Layer 6 of a small transformer language model trained on English Wikipedia (13 layers, counted from 0, width 96).
Take only the direct path to the model's output, skipping the later layers: a vector added to the residual stream pushes a token's score in proportion to its dot product with that token's output vector.

Output vectors of the tokens that the questions are about. A number n stands for (n - 128) times 0.018.
"ton ": 128, 105, 188, 123, 79, 138, 132, 122, 93, 151, 91, 115, 103, 102, 147, 118, 143, 107, 112, 104, 137, 89, 176, 37, 114, 171, 131, 155, 136, 140, 103, 115, 130, 50, 115, 132, 86, 133, 156, 140, 144, 147, 123, 110, 142, 171, 105, 79, 136, 83, 141, 173, 115, 189, 179, 78, 158, 155, 93, 177, 144, 169, 130, 153, 70, 116, 100, 125, 73, 172, 113, 151, 155, 150, 89, 143, 136, 122, 114, 158, 112, 121, 119, 137, 124, 115, 181, 124, 142, 110, 166, 128, 144, 185, 145, 105
"for ": 135, 147, 159, 89, 167, 103, 151, 151, 104, 94, 95, 111, 154, 158, 166, 136, 140, 106, 120, 147, 139, 103, 149, 147, 108, 160, 100, 85, 165, 127, 142, 98, 53, 91, 137, 153, 113, 104, 132, 108, 115, 200, 152, 121, 155, 145, 142, 93, 123, 95, 109, 135, 110, 144, 95, 91, 128, 128, 119, 135, 43, 181, 115, 108, 99, 76, 164, 95, 108, 162, 101, 133, 123, 152, 128, 123, 118, 191, 133, 155, 155, 133, 123, 110, 144, 197, 177, 147, 142, 85, 151, 115, 132, 150, 138, 98
"that ": 149, 147, 211, 102, 150, 69, 101, 150, 97, 89, 107, 147, 156, 112, 106, 169, 128, 105, 122, 167, 141, 135, 90, 166, 118, 131, 59, 120, 127, 103, 177, 86, 39, 42, 137, 71, 173, 132, 150, 144, 138, 197, 104, 121, 197, 83, 138, 136, 145, 81, 160, 88, 100, 166, 127, 99, 94, 128, 102, 176, 95, 142, 77, 156, 80, 62, 166, 59, 112, 147, 84, 144, 125, 173, 121, 140, 207, 142, 154, 175, 168, 71, 113, 115, 141, 146, 209, 126, 118, 156, 187, 150, 141, 130, 119, 135
"Mus": 108, 65, 148, 158, 116, 96, 122, 172, 149, 100, 120, 128, 173, 130, 104, 106, 149, 105, 77, 145, 156, 109, 201, 109, 104, 146, 135, 166, 143, 61, 86, 110, 143, 61, 114, 111, 150, 96, 143, 134, 148, 138, 158, 146, 106, 93, 125, 127, 169, 121, 207, 147, 95, 129, 78, 138, 66, 127, 122, 93, 143, 144, 109, 152, 75, 88, 84, 137, 104, 178, 144, 148, 136, 168, 165, 111, 145, 157, 146, 149, 128, 106, 130, 124, 142, 144, 152, 152, 131, 140, 136, 65, 176, 144, 123, 133
"a ": 106, 148, 133, 154, 88, 117, 110, 119, 80, 117, 124, 111, 129, 145, 147, 131, 120, 136, 142, 126, 116, 129, 150, 97, 116, 188, 106, 115, 111, 104, 145, 123, 108, 103, 129, 161, 154, 92, 132, 127, 96, 110, 120, 153, 125, 156, 139, 131, 167, 101, 116, 111, 107, 128, 168, 97, 148, 140, 123, 142, 69, 150, 153, 127, 116, 127, 193, 154, 84, 140, 94, 125, 121, 163, 142, 145, 168, 169, 107, 149, 148, 140, 107, 131, 121, 152, 156, 106, 120, 134, 84, 106, 145, 106, 128, 139
"own ": 28, 109, 120, 144, 146, 176, 96, 151, 87, 53, 106, 96, 73, 133, 163, 111, 119, 144, 100, 145, 218, 116, 144, 76, 121, 194, 141, 150, 173, 92, 111, 99, 93, 115, 152, 134, 77, 75, 189, 145, 182, 131, 145, 134, 168, 97, 69, 64, 176, 151, 132, 204, 144, 183, 105, 85, 81, 210, 129, 126, 87, 144, 122, 169, 89, 57, 186, 97, 119, 176, 110, 239, 138, 141, 124, 109, 126, 129, 57, 109, 124, 115, 139, 125, 129, 162, 171, 104, 113, 187, 134, 127, 108, 171, 68, 152
"been ": 99, 136, 147, 201, 169, 103, 141, 200, 100, 97, 151, 99, 99, 73, 164, 139, 101, 89, 100, 230, 204, 84, 182, 98, 159, 242, 180, 122, 178, 71, 134, 48, 109, 140, 129, 163, 73, 81, 105, 115, 148, 146, 45, 88, 128, 164, 135, 162, 161, 54, 150, 128, 127, 155, 89, 62, 142, 246, 183, 173, 85, 111, 109, 139, 79, 129, 176, 145, 40, 114, 93, 140, 140, 190, 59, 133, 51, 179, 92, 135, 81, 167, 148, 89, 132, 206, 145, 138, 67, 203, 200, 22, 186, 112, 30, 83
"mi": 151, 142, 159, 150, 137, 138, 70, 192, 167, 122, 148, 146, 125, 95, 115, 96, 152, 92, 177, 124, 133, 130, 163, 92, 72, 146, 112, 141, 156, 94, 131, 71, 165, 100, 125, 146, 97, 105, 125, 130, 143, 117, 144, 82, 128, 156, 148, 112, 115, 124, 176, 134, 112, 151, 155, 122, 77, 118, 144, 108, 77, 138, 150, 103, 169, 74, 121, 183, 139, 137, 83, 178, 136, 171, 85, 107, 116, 105, 92, 137, 84, 157, 137, 84, 131, 119, 226, 134, 58, 141, 166, 151, 108, 151, 152, 87
"tiv": 131, 108, 167, 159, 189, 89, 93, 149, 177, 165, 173, 125, 124, 108, 162, 106, 140, 103, 104, 149, 107, 66, 148, 123, 90, 129, 146, 107, 121, 111, 98, 121, 160, 47, 130, 178, 173, 124, 144, 144, 110, 103, 104, 122, 121, 100, 198, 60, 101, 89, 139, 126, 108, 160, 143, 150, 113, 136, 134, 116, 136, 152, 70, 82, 123, 54, 171, 97, 95, 121, 104, 141, 170, 95, 114, 116, 137, 112, 162, 148, 146, 143, 102, 149, 136, 111, 202, 173, 109, 126, 161, 92, 194, 168, 108, 147
"G": 114, 121, 143, 110, 98, 165, 95, 129, 132, 140, 165, 139, 154, 156, 116, 131, 86, 80, 144, 186, 90, 121, 141, 117, 118, 90, 117, 142, 131, 127, 113, 156, 141, 54, 148, 144, 138, 114, 141, 116, 122, 164, 143, 132, 166, 107, 164, 134, 138, 134, 127, 119, 161, 110, 77, 91, 153, 102, 138, 101, 103, 160, 134, 107, 113, 104, 115, 126, 127, 131, 118, 139, 123, 140, 133, 142, 105, 107, 130, 140, 117, 147, 100, 133, 132, 123, 122, 164, 169, 163, 125, 124, 158, 128, 154, 84
"par": 130, 129, 95, 153, 108, 145, 89, 175, 136, 125, 123, 126, 99, 85, 130, 131, 135, 84, 132, 152, 173, 103, 163, 127, 80, 141, 133, 118, 110, 85, 93, 135, 106, 153, 132, 129, 126, 184, 91, 113, 110, 103, 150, 97, 127, 78, 139, 124, 92, 126, 168, 154, 111, 167, 165, 123, 128, 134, 99, 174, 47, 143, 109, 90, 131, 69, 140, 112, 94, 216, 147, 117, 127, 144, 124, 138, 151, 114, 134, 139, 119, 171, 143, 140, 135, 130, 152, 129, 126, 158, 179, 129, 179, 123, 121, 119
"Tr": 106, 69, 171, 153, 146, 118, 127, 154, 113, 118, 136, 142, 158, 163, 94, 104, 116, 105, 119, 151, 114, 102, 150, 119, 107, 172, 146, 131, 144, 78, 110, 139, 124, 48, 151, 105, 83, 121, 122, 103, 124, 157, 122, 102, 120, 88, 166, 128, 148, 145, 152, 137, 141, 143, 135, 131, 125, 149, 97, 91, 145, 143, 111, 134, 144, 79, 95, 131, 121, 149, 123, 142, 135, 168, 124, 126, 111, 166, 141, 131, 119, 79, 119, 136, 145, 147, 135, 162, 135, 123, 130, 86, 213, 155, 153, 99
"ating ": 146, 87, 110, 98, 174, 92, 129, 167, 91, 132, 139, 126, 155, 182, 190, 143, 150, 72, 160, 147, 130, 142, 214, 101, 121, 135, 88, 112, 157, 140, 63, 95, 89, 135, 126, 119, 103, 134, 133, 116, 109, 153, 114, 141, 135, 143, 156, 88, 149, 144, 96, 209, 159, 115, 117, 113, 106, 180, 122, 138, 79, 113, 101, 140, 129, 112, 163, 119, 122, 158, 119, 131, 166, 108, 165, 80, 150, 146, 90, 110, 154, 128, 86, 130, 136, 113, 201, 125, 121, 119, 130, 131, 159, 65, 61, 93
"'": 111, 148, 194, 152, 111, 153, 116, 154, 85, 127, 114, 100, 112, 142, 115, 137, 123, 92, 128, 105, 123, 140, 171, 73, 124, 153, 140, 136, 129, 144, 159, 119, 91, 90, 103, 117, 139, 112, 91, 138, 157, 158, 159, 132, 119, 123, 108, 112, 195, 120, 158, 157, 109, 114, 116, 123, 132, 115, 123, 175, 117, 133, 119, 160, 103, 120, 151, 141, 106, 130, 131, 158, 128, 154, 119, 92, 143, 169, 125, 94, 146, 75, 135, 103, 125, 81, 107, 128, 191, 135, 136, 127, 137, 115, 123, 120

Output weights of attention head 0. The head adds the sum of these rows, row i times number i of z. A number n stands for (n - 128) times 0.0062.
o0: 116, 155, 55, 79, 173, 106, 173, 174, 78, 79, 75, 161, 147, 113, 130, 163, 120, 126, 92, 138, 108, 106, 122, 223, 206, 196, 95, 73, 152, 120, 97, 116, 147, 110, 185, 154, 122, 79, 159, 154, 154, 134, 111, 118, 101, 155, 117, 131, 96, 78, 132, 103, 150, 90, 73, 124, 150, 159, 170, 138, 136, 94, 65, 169, 158, 169, 166, 88, 97, 158, 102, 127, 63, 189, 49, 123, 160, 113, 89, 192, 140, 152, 162, 147, 86, 138, 126, 131, 132, 121, 170, 127, 155, 117, 72, 151
o1: 115, 140, 156, 124, 101, 134, 102, 112, 130, 107, 144, 156, 113, 85, 168, 60, 104, 125, 146, 168, 123, 145, 130, 188, 49, 124, 145, 136, 167, 63, 134, 151, 105, 168, 158, 182, 92, 138, 191, 166, 191, 147, 108, 152, 132, 93, 101, 152, 146, 97, 119, 166, 149, 109, 96, 65, 168, 162, 182, 124, 96, 89, 137, 129, 52, 120, 109, 117, 91, 121, 189, 83, 173, 118, 76, 95, 93, 118, 180, 139, 159, 82, 120, 119, 140, 115, 158, 143, 98, 132, 171, 154, 60, 133, 135, 136
o2: 176, 114, 94, 171, 109, 96, 118, 128, 141, 136, 141, 111, 72, 143, 115, 129, 153, 151, 211, 116, 109, 86, 130, 101, 110, 173, 110, 55, 157, 106, 137, 113, 109, 87, 111, 164, 106, 126, 198, 212, 132, 145, 84, 169, 201, 184, 168, 109, 94, 157, 109, 105, 107, 126, 122, 53, 66, 147, 172, 140, 108, 91, 147, 174, 91, 87, 109, 79, 152, 116, 133, 188, 130, 102, 80, 116, 113, 113, 89, 121, 107, 120, 166, 186, 120, 163, 201, 130, 154, 135, 84, 78, 115, 130, 170, 173
o3: 127, 147, 152, 58, 105, 75, 128, 146, 174, 138, 135, 113, 62, 137, 153, 148, 119, 216, 122, 92, 135, 108, 123, 79, 141, 165, 94, 105, 163, 124, 158, 151, 174, 93, 139, 73, 71, 134, 148, 82, 194, 126, 118, 110, 132, 124, 110, 112, 104, 132, 147, 124, 103, 151, 113, 71, 120, 82, 129, 137, 126, 136, 113, 178, 134, 195, 203, 194, 138, 145, 57, 100, 154, 95, 155, 118, 137, 126, 137, 154, 136, 74, 116, 29, 175, 115, 150, 154, 115, 114, 138, 112, 112, 197, 130, 179
o4: 158, 74, 136, 109, 174, 177, 118, 62, 85, 156, 134, 105, 132, 167, 127, 105, 54, 91, 93, 77, 102, 128, 127, 94, 150, 102, 184, 31, 90, 169, 103, 171, 100, 57, 138, 165, 113, 108, 178, 176, 188, 148, 150, 91, 169, 118, 105, 106, 115, 187, 105, 75, 119, 151, 202, 104, 190, 162, 155, 104, 111, 108, 142, 144, 104, 138, 114, 136, 155, 139, 204, 125, 140, 120, 68, 150, 89, 118, 120, 127, 104, 139, 168, 195, 111, 79, 112, 142, 77, 183, 133, 135, 150, 176, 82, 182
o5: 114, 96, 53, 105, 121, 130, 109, 130, 102, 67, 122, 128, 124, 136, 133, 219, 181, 98, 163, 157, 116, 144, 83, 53, 49, 96, 153, 133, 116, 87, 143, 141, 69, 132, 183, 130, 110, 175, 164, 114, 132, 120, 76, 130, 112, 141, 92, 103, 110, 165, 131, 140, 183, 93, 136, 175, 183, 141, 111, 148, 144, 137, 170, 131, 146, 111, 222, 191, 119, 183, 170, 145, 96, 177, 47, 150, 75, 125, 124, 102, 122, 168, 119, 91, 128, 199, 163, 164, 98, 86, 145, 91, 156, 33, 143, 113
o6: 161, 99, 159, 120, 116, 150, 96, 95, 102, 103, 107, 110, 123, 170, 105, 185, 93, 102, 133, 111, 127, 170, 124, 150, 83, 144, 175, 90, 141, 79, 147, 80, 105, 138, 143, 99, 172, 143, 80, 154, 185, 113, 165, 132, 127, 142, 173, 120, 86, 143, 149, 105, 120, 106, 125, 152, 79, 168, 100, 132, 119, 162, 150, 135, 111, 89, 154, 147, 108, 44, 172, 110, 144, 87, 107, 143, 160, 138, 124, 192, 129, 99, 153, 146, 168, 198, 155, 103, 72, 103, 136, 106, 124, 152, 120, 124
o7: 33, 90, 128, 175, 175, 102, 121, 115, 83, 95, 135, 198, 116, 168, 153, 199, 125, 120, 131, 222, 118, 155, 93, 109, 160, 138, 60, 130, 111, 168, 143, 119, 72, 147, 86, 156, 155, 175, 133, 128, 143, 153, 90, 146, 141, 179, 89, 138, 131, 170, 117, 69, 108, 108, 51, 136, 101, 160, 131, 185, 100, 131, 126, 160, 97, 82, 195, 83, 94, 170, 83, 215, 78, 131, 155, 97, 131, 107, 107, 30, 145, 119, 167, 164, 91, 54, 130, 117, 189, 145, 65, 141, 162, 143, 217, 74
o8: 132, 118, 119, 122, 152, 198, 109, 137, 157, 82, 124, 172, 127, 171, 76, 160, 191, 149, 86, 99, 111, 89, 192, 160, 65, 145, 120, 91, 78, 129, 119, 50, 124, 113, 123, 82, 133, 85, 124, 113, 170, 99, 194, 111, 149, 151, 164, 142, 108, 81, 118, 168, 182, 159, 123, 107, 164, 139, 155, 82, 111, 126, 207, 172, 137, 126, 85, 148, 104, 184, 84, 138, 104, 82, 104, 138, 86, 141, 93, 151, 162, 166, 124, 68, 179, 152, 101, 85, 119, 96, 78, 146, 130, 158, 165, 147
o9: 203, 184, 121, 77, 130, 109, 138, 169, 77, 96, 112, 130, 130, 146, 149, 106, 134, 124, 153, 115, 147, 172, 100, 159, 105, 153, 134, 109, 137, 203, 127, 108, 146, 83, 163, 100, 128, 125, 151, 195, 196, 138, 163, 159, 115, 115, 95, 154, 120, 116, 138, 112, 63, 158, 145, 107, 154, 110, 92, 164, 94, 91, 171, 137, 146, 100, 186, 139, 122, 175, 44, 83, 126, 97, 60, 146, 93, 104, 94, 91, 75, 119, 114, 182, 131, 163, 98, 125, 166, 129, 98, 176, 70, 118, 115, 151
o10: 217, 105, 137, 246, 124, 192, 177, 106, 67, 113, 162, 189, 148, 84, 115, 112, 128, 132, 128, 74, 142, 181, 105, 104, 97, 111, 110, 84, 135, 100, 154, 151, 122, 117, 142, 147, 95, 122, 144, 137, 139, 91, 149, 128, 106, 103, 73, 127, 129, 136, 66, 170, 100, 101, 30, 83, 155, 73, 97, 120, 207, 161, 161, 101, 172, 127, 62, 196, 139, 153, 117, 172, 118, 155, 118, 128, 164, 94, 192, 149, 63, 92, 114, 126, 118, 183, 142, 204, 163, 80, 100, 176, 88, 84, 131, 89
o11: 179, 138, 167, 99, 98, 124, 88, 99, 157, 171, 141, 122, 105, 134, 76, 78, 139, 24, 117, 122, 128, 88, 142, 97, 107, 131, 143, 92, 117, 80, 135, 96, 208, 206, 187, 82, 128, 108, 106, 175, 125, 105, 106, 139, 82, 148, 100, 124, 100, 126, 81, 170, 192, 241, 168, 173, 134, 111, 114, 181, 116, 157, 144, 115, 87, 179, 195, 56, 56, 121, 106, 167, 93, 135, 105, 132, 158, 72, 189, 114, 165, 99, 93, 99, 137, 111, 102, 133, 124, 171, 145, 159, 142, 106, 195, 163
o12: 157, 133, 7, 121, 134, 181, 101, 182, 143, 66, 124, 109, 123, 192, 79, 77, 159, 114, 213, 80, 117, 103, 98, 142, 154, 34, 186, 104, 153, 160, 139, 164, 109, 136, 178, 139, 174, 72, 145, 194, 100, 93, 172, 155, 97, 140, 160, 161, 137, 37, 191, 124, 145, 132, 110, 109, 111, 97, 125, 73, 160, 120, 137, 172, 175, 132, 138, 80, 119, 102, 114, 110, 144, 175, 64, 114, 122, 163, 139, 50, 132, 126, 107, 135, 166, 73, 118, 79, 172, 184, 120, 127, 87, 227, 125, 119
o13: 180, 63, 78, 130, 75, 127, 94, 137, 82, 152, 125, 192, 79, 173, 150, 63, 117, 92, 78, 128, 143, 191, 131, 117, 126, 175, 211, 184, 83, 194, 158, 189, 130, 95, 75, 110, 177, 141, 184, 114, 101, 48, 132, 47, 177, 170, 104, 137, 158, 149, 117, 53, 162, 117, 142, 139, 134, 210, 95, 88, 132, 117, 112, 114, 183, 170, 172, 104, 113, 120, 131, 150, 71, 132, 137, 83, 144, 128, 114, 166, 130, 107, 161, 101, 89, 72, 172, 87, 141, 129, 92, 161, 112, 136, 199, 89
o14: 169, 90, 113, 194, 108, 100, 156, 133, 125, 209, 126, 74, 151, 101, 147, 82, 134, 107, 147, 142, 197, 77, 99, 137, 175, 115, 89, 152, 165, 145, 156, 128, 102, 165, 162, 175, 97, 168, 92, 133, 91, 58, 116, 91, 108, 105, 103, 146, 118, 33, 93, 138, 200, 137, 105, 189, 127, 172, 121, 165, 116, 110, 134, 103, 104, 76, 154, 179, 129, 152, 130, 173, 114, 95, 169, 193, 165, 82, 55, 101, 97, 94, 102, 124, 149, 140, 133, 134, 184, 185, 67, 108, 101, 160, 117, 112
o15: 104, 130, 126, 49, 173, 79, 195, 135, 148, 121, 99, 112, 147, 128, 168, 143, 154, 69, 146, 186, 130, 168, 194, 128, 128, 123, 141, 88, 106, 194, 165, 124, 137, 116, 171, 152, 100, 88, 116, 156, 83, 63, 150, 60, 108, 111, 161, 138, 209, 160, 178, 102, 76, 176, 160, 50, 138, 76, 154, 101, 81, 155, 91, 119, 121, 82, 139, 146, 146, 86, 110, 146, 99, 145, 122, 78, 119, 158, 105, 114, 152, 147, 120, 90, 155, 103, 145, 90, 98, 167, 116, 126, 177, 129, 105, 214
o16: 126, 125, 106, 58, 139, 140, 221, 103, 67, 141, 137, 69, 120, 104, 76, 82, 135, 149, 75, 93, 166, 78, 80, 141, 148, 121, 107, 85, 142, 179, 146, 105, 146, 59, 181, 155, 165, 133, 98, 112, 126, 39, 119, 131, 144, 187, 117, 97, 126, 163, 104, 187, 101, 105, 54, 127, 140, 187, 135, 191, 84, 73, 134, 160, 85, 158, 122, 96, 123, 123, 130, 122, 144, 162, 152, 137, 107, 79, 232, 147, 159, 161, 158, 130, 164, 149, 155, 97, 199, 120, 214, 108, 86, 161, 124, 147
o17: 130, 152, 68, 181, 129, 170, 211, 132, 79, 137, 88, 67, 93, 134, 183, 105, 174, 107, 145, 144, 114, 122, 131, 143, 90, 81, 133, 110, 191, 184, 167, 99, 126, 44, 138, 84, 168, 154, 152, 95, 147, 83, 134, 112, 173, 121, 129, 186, 91, 166, 169, 117, 155, 142, 189, 109, 147, 180, 156, 167, 85, 109, 50, 116, 130, 161, 78, 79, 171, 134, 129, 95, 154, 141, 106, 111, 175, 94, 193, 126, 170, 104, 138, 97, 76, 98, 101, 176, 152, 77, 125, 171, 52, 90, 91, 107
o18: 149, 140, 132, 123, 146, 163, 139, 142, 126, 165, 113, 110, 102, 124, 146, 176, 147, 89, 156, 114, 160, 92, 116, 129, 157, 88, 136, 81, 157, 120, 165, 160, 128, 181, 151, 86, 85, 101, 123, 151, 215, 128, 74, 114, 118, 183, 99, 132, 191, 151, 86, 46, 152, 203, 129, 164, 86, 143, 157, 191, 115, 102, 106, 118, 147, 184, 115, 78, 100, 185, 140, 129, 144, 62, 155, 107, 80, 142, 47, 119, 108, 99, 61, 165, 91, 146, 89, 139, 56, 145, 150, 122, 146, 128, 98, 142
o19: 100, 152, 131, 148, 49, 128, 125, 101, 164, 147, 116, 104, 167, 148, 139, 147, 142, 94, 65, 151, 144, 152, 155, 71, 71, 152, 121, 128, 164, 94, 147, 110, 133, 105, 186, 164, 123, 146, 117, 147, 162, 115, 128, 166, 130, 100, 166, 219, 122, 122, 127, 126, 101, 160, 139, 55, 113, 116, 122, 120, 139, 144, 184, 37, 151, 100, 93, 123, 60, 160, 146, 126, 185, 163, 129, 102, 154, 96, 167, 136, 94, 110, 119, 111, 42, 143, 134, 145, 147, 127, 113, 181, 169, 122, 61, 120
o20: 127, 138, 197, 179, 105, 92, 75, 156, 128, 75, 138, 123, 212, 98, 120, 117, 171, 112, 96, 54, 102, 167, 90, 79, 119, 103, 192, 194, 69, 142, 123, 87, 169, 132, 151, 141, 235, 100, 141, 54, 170, 108, 144, 103, 127, 75, 112, 148, 125, 153, 139, 151, 96, 72, 121, 93, 71, 148, 122, 87, 135, 134, 84, 207, 182, 118, 132, 98, 57, 130, 126, 150, 153, 168, 123, 144, 105, 150, 190, 75, 94, 166, 136, 111, 102, 155, 183, 77, 193, 137, 142, 67, 184, 102, 132, 177
o21: 110, 140, 129, 78, 92, 108, 136, 151, 152, 223, 102, 124, 83, 91, 164, 124, 73, 70, 163, 166, 164, 103, 89, 190, 82, 102, 113, 142, 128, 131, 94, 118, 192, 48, 135, 115, 149, 171, 132, 211, 152, 55, 137, 108, 151, 146, 103, 40, 148, 114, 104, 104, 97, 152, 159, 68, 63, 159, 131, 112, 157, 200, 150, 138, 225, 92, 136, 100, 124, 156, 147, 166, 74, 181, 177, 114, 181, 171, 166, 131, 84, 110, 124, 93, 89, 107, 106, 160, 105, 202, 152, 78, 68, 175, 167, 92
o22: 133, 167, 73, 160, 84, 151, 174, 40, 171, 73, 44, 114, 97, 136, 112, 124, 130, 114, 174, 96, 155, 98, 127, 152, 160, 101, 164, 142, 126, 240, 136, 176, 95, 129, 133, 112, 105, 126, 164, 142, 160, 152, 98, 172, 102, 136, 177, 98, 148, 93, 135, 178, 84, 85, 206, 100, 80, 119, 130, 40, 133, 140, 196, 151, 119, 126, 93, 157, 136, 208, 142, 138, 34, 135, 162, 150, 148, 125, 100, 89, 135, 141, 146, 74, 108, 133, 134, 134, 110, 77, 162, 119, 149, 96, 136, 109
o23: 79, 40, 110, 176, 97, 136, 151, 70, 118, 112, 177, 106, 114, 183, 161, 32, 105, 90, 210, 148, 114, 175, 62, 124, 169, 59, 112, 213, 166, 118, 116, 101, 98, 107, 229, 76, 165, 102, 123, 156, 141, 112, 128, 183, 137, 170, 36, 118, 130, 127, 130, 173, 141, 228, 113, 198, 117, 64, 84, 126, 124, 120, 132, 125, 135, 135, 186, 83, 104, 168, 177, 114, 111, 131, 57, 157, 142, 68, 88, 136, 156, 60, 161, 126, 137, 154, 172, 166, 48, 142, 143, 125, 162, 195, 85, 105
o24: 112, 61, 150, 82, 100, 166, 187, 107, 170, 125, 149, 167, 165, 117, 91, 152, 135, 149, 197, 212, 168, 103, 165, 153, 131, 60, 125, 135, 107, 101, 104, 141, 127, 113, 81, 182, 73, 204, 173, 150, 122, 108, 102, 160, 162, 175, 58, 120, 120, 62, 196, 108, 107, 141, 122, 176, 164, 150, 165, 128, 119, 157, 75, 126, 121, 162, 90, 122, 121, 52, 107, 72, 108, 95, 185, 195, 205, 96, 116, 112, 118, 209, 72, 68, 130, 90, 140, 68, 138, 132, 154, 146, 88, 60, 62, 137
o25: 90, 180, 103, 160, 164, 157, 60, 169, 90, 154, 137, 127, 89, 141, 84, 183, 110, 54, 113, 166, 142, 163, 131, 171, 113, 142, 128, 105, 171, 96, 164, 183, 156, 155, 128, 141, 186, 158, 48, 200, 108, 145, 118, 143, 138, 78, 100, 142, 160, 179, 122, 119, 162, 151, 160, 67, 132, 133, 141, 154, 126, 65, 137, 153, 186, 107, 89, 151, 131, 112, 72, 79, 45, 68, 136, 94, 151, 124, 130, 95, 64, 166, 148, 144, 99, 97, 129, 155, 44, 101, 115, 177, 173, 214, 32, 117
o26: 144, 187, 144, 121, 137, 128, 167, 145, 126, 159, 95, 154, 113, 101, 116, 128, 131, 86, 97, 155, 151, 137, 36, 136, 161, 134, 172, 168, 145, 102, 146, 162, 107, 141, 154, 122, 143, 101, 174, 65, 101, 141, 54, 62, 128, 134, 107, 174, 124, 65, 75, 109, 175, 110, 95, 179, 47, 138, 152, 136, 161, 147, 91, 132, 172, 160, 120, 82, 159, 99, 110, 108, 121, 148, 126, 108, 57, 113, 120, 149, 71, 109, 150, 111, 124, 145, 154, 159, 154, 128, 140, 163, 147, 204, 92, 158
o27: 172, 177, 133, 71, 126, 109, 180, 95, 107, 86, 127, 86, 124, 110, 199, 123, 130, 147, 156, 214, 150, 159, 119, 170, 199, 94, 170, 124, 160, 93, 126, 107, 99, 171, 118, 91, 143, 91, 83, 182, 108, 78, 93, 85, 97, 81, 123, 122, 121, 104, 84, 184, 70, 153, 135, 170, 138, 86, 149, 87, 187, 117, 64, 68, 147, 115, 122, 174, 85, 109, 146, 117, 153, 77, 148, 91, 40, 102, 162, 223, 142, 169, 125, 170, 155, 157, 154, 114, 156, 160, 88, 97, 228, 90, 115, 138
o28: 132, 192, 150, 109, 168, 72, 93, 79, 135, 202, 98, 170, 72, 107, 138, 164, 161, 154, 75, 115, 72, 153, 180, 196, 126, 95, 119, 201, 187, 148, 177, 62, 97, 165, 181, 107, 72, 119, 84, 129, 128, 112, 147, 157, 172, 88, 154, 131, 99, 114, 78, 166, 155, 76, 138, 145, 126, 159, 74, 126, 118, 116, 129, 152, 101, 117, 141, 129, 124, 131, 152, 129, 91, 145, 105, 187, 89, 224, 120, 88, 133, 118, 105, 185, 73, 106, 56, 114, 129, 131, 151, 102, 123, 178, 79, 109
o29: 135, 173, 134, 166, 116, 37, 159, 99, 174, 106, 156, 77, 101, 77, 31, 152, 133, 177, 140, 161, 195, 102, 109, 129, 167, 178, 112, 157, 109, 97, 157, 164, 133, 150, 191, 109, 115, 81, 112, 181, 162, 125, 214, 127, 152, 140, 118, 107, 118, 176, 111, 128, 117, 109, 117, 160, 79, 76, 106, 147, 149, 85, 142, 154, 121, 138, 88, 106, 91, 183, 128, 169, 211, 140, 151, 80, 128, 97, 143, 68, 133, 133, 156, 130, 119, 60, 134, 63, 77, 173, 111, 105, 113, 146, 142, 82
o30: 99, 108, 182, 133, 114, 115, 156, 190, 225, 60, 175, 119, 124, 126, 112, 136, 164, 150, 126, 121, 121, 144, 137, 146, 70, 83, 147, 138, 133, 120, 153, 64, 200, 131, 174, 195, 100, 98, 129, 141, 157, 90, 210, 153, 71, 22, 154, 128, 110, 89, 141, 164, 86, 142, 135, 117, 138, 184, 182, 140, 95, 87, 54, 151, 146, 131, 167, 153, 109, 105, 100, 138, 70, 105, 123, 94, 141, 134, 111, 148, 50, 167, 129, 155, 130, 101, 143, 151, 111, 148, 140, 186, 88, 44, 113, 105
o31: 63, 43, 151, 160, 98, 151, 174, 81, 145, 100, 183, 93, 105, 146, 128, 168, 122, 131, 183, 50, 155, 134, 176, 122, 115, 84, 176, 120, 161, 146, 53, 137, 145, 84, 166, 127, 159, 128, 107, 135, 171, 161, 174, 210, 162, 157, 150, 102, 135, 143, 158, 118, 157, 130, 127, 108, 84, 162, 65, 184, 145, 105, 79, 167, 121, 129, 77, 185, 154, 161, 108, 179, 97, 110, 206, 135, 113, 129, 114, 74, 115, 59, 145, 115, 134, 86, 159, 92, 114, 159, 73, 31, 97, 151, 153, 57

Each question shows a token from some text and the vector z that the head gathered there. A number n stands for (n - 128) times 0.023.

"ou": 90, 118, 137, 89, 89, 145, 124, 165, 142, 191, 109, 142, 138, 82, 164, 169, 122, 82, 89, 136, 162, 140, 157, 129, 163, 146, 86, 121, 111, 99, 102, 169
Which of these tokens does it push up most? "a "

"ing ": 109, 129, 143, 86, 123, 124, 136, 133, 127, 188, 111, 130, 146, 100, 135, 189, 132, 115, 129, 120, 147, 177, 155, 148, 148, 155, 116, 130, 138, 89, 103, 169
Which two tokens does it push up most, strongest first? "own ", "ating "

"a": 110, 115, 109, 110, 136, 123, 136, 108, 151, 162, 108, 129, 179, 99, 131, 173, 145, 105, 136, 133, 197, 186, 155, 148, 113, 136, 163, 135, 101, 110, 112, 174
Pushed down most: "ating "

"ab": 98, 103, 151, 96, 147, 162, 139, 117, 141, 170, 109, 162, 164, 112, 134, 161, 120, 107, 115, 130, 182, 186, 122, 143, 133, 128, 114, 91, 106, 88, 92, 165
Which of these tokens does it push up most? "mi"

"K": 112, 107, 131, 94, 121, 123, 149, 150, 149, 160, 134, 115, 153, 125, 118, 139, 138, 102, 108, 143, 181, 190, 140, 141, 140, 121, 103, 123, 101, 125, 106, 186
Which of these tokens does it push up most? "Mus"

"s": 118, 103, 106, 112, 94, 146, 112, 131, 109, 151, 67, 132, 135, 88, 118, 190, 115, 122, 143, 145, 151, 183, 160, 159, 154, 160, 116, 154, 84, 73, 73, 178
Which two tokens does it push up most, strongest first? "ating ", "par"

"i": 94, 91, 85, 78, 135, 132, 126, 136, 176, 173, 110, 110, 158, 124, 117, 154, 115, 60, 93, 142, 219, 171, 147, 129, 103, 137, 100, 140, 123, 134, 92, 173
Pushed down most: "been "

"== ": 92, 107, 120, 89, 117, 128, 139, 180, 135, 169, 123, 136, 145, 122, 130, 178, 135, 100, 114, 111, 157, 164, 156, 144, 146, 140, 130, 120, 151, 95, 85, 185
Which of these tokens does it push up most? "'"

".": 100, 88, 110, 104, 88, 146, 133, 155, 139, 150, 96, 156, 159, 99, 175, 168, 120, 110, 145, 138, 139, 170, 128, 161, 121, 150, 146, 141, 132, 107, 98, 151
Which three tokens does it push up most, strongest first? "par", "own ", "ating "

"u": 93, 120, 112, 66, 130, 129, 134, 120, 108, 148, 103, 164, 168, 86, 160, 222, 119, 96, 136, 159, 168, 200, 150, 183, 148, 172, 119, 161, 116, 102, 111, 156
Pushed down most: "for "

"ac": 120, 85, 122, 96, 102, 104, 123, 135, 138, 157, 66, 144, 116, 139, 157, 169, 151, 93, 91, 116, 176, 196, 113, 124, 128, 107, 127, 157, 92, 89, 96, 172
Which two tokens does it push up most, strongest first? "tiv", "Mus"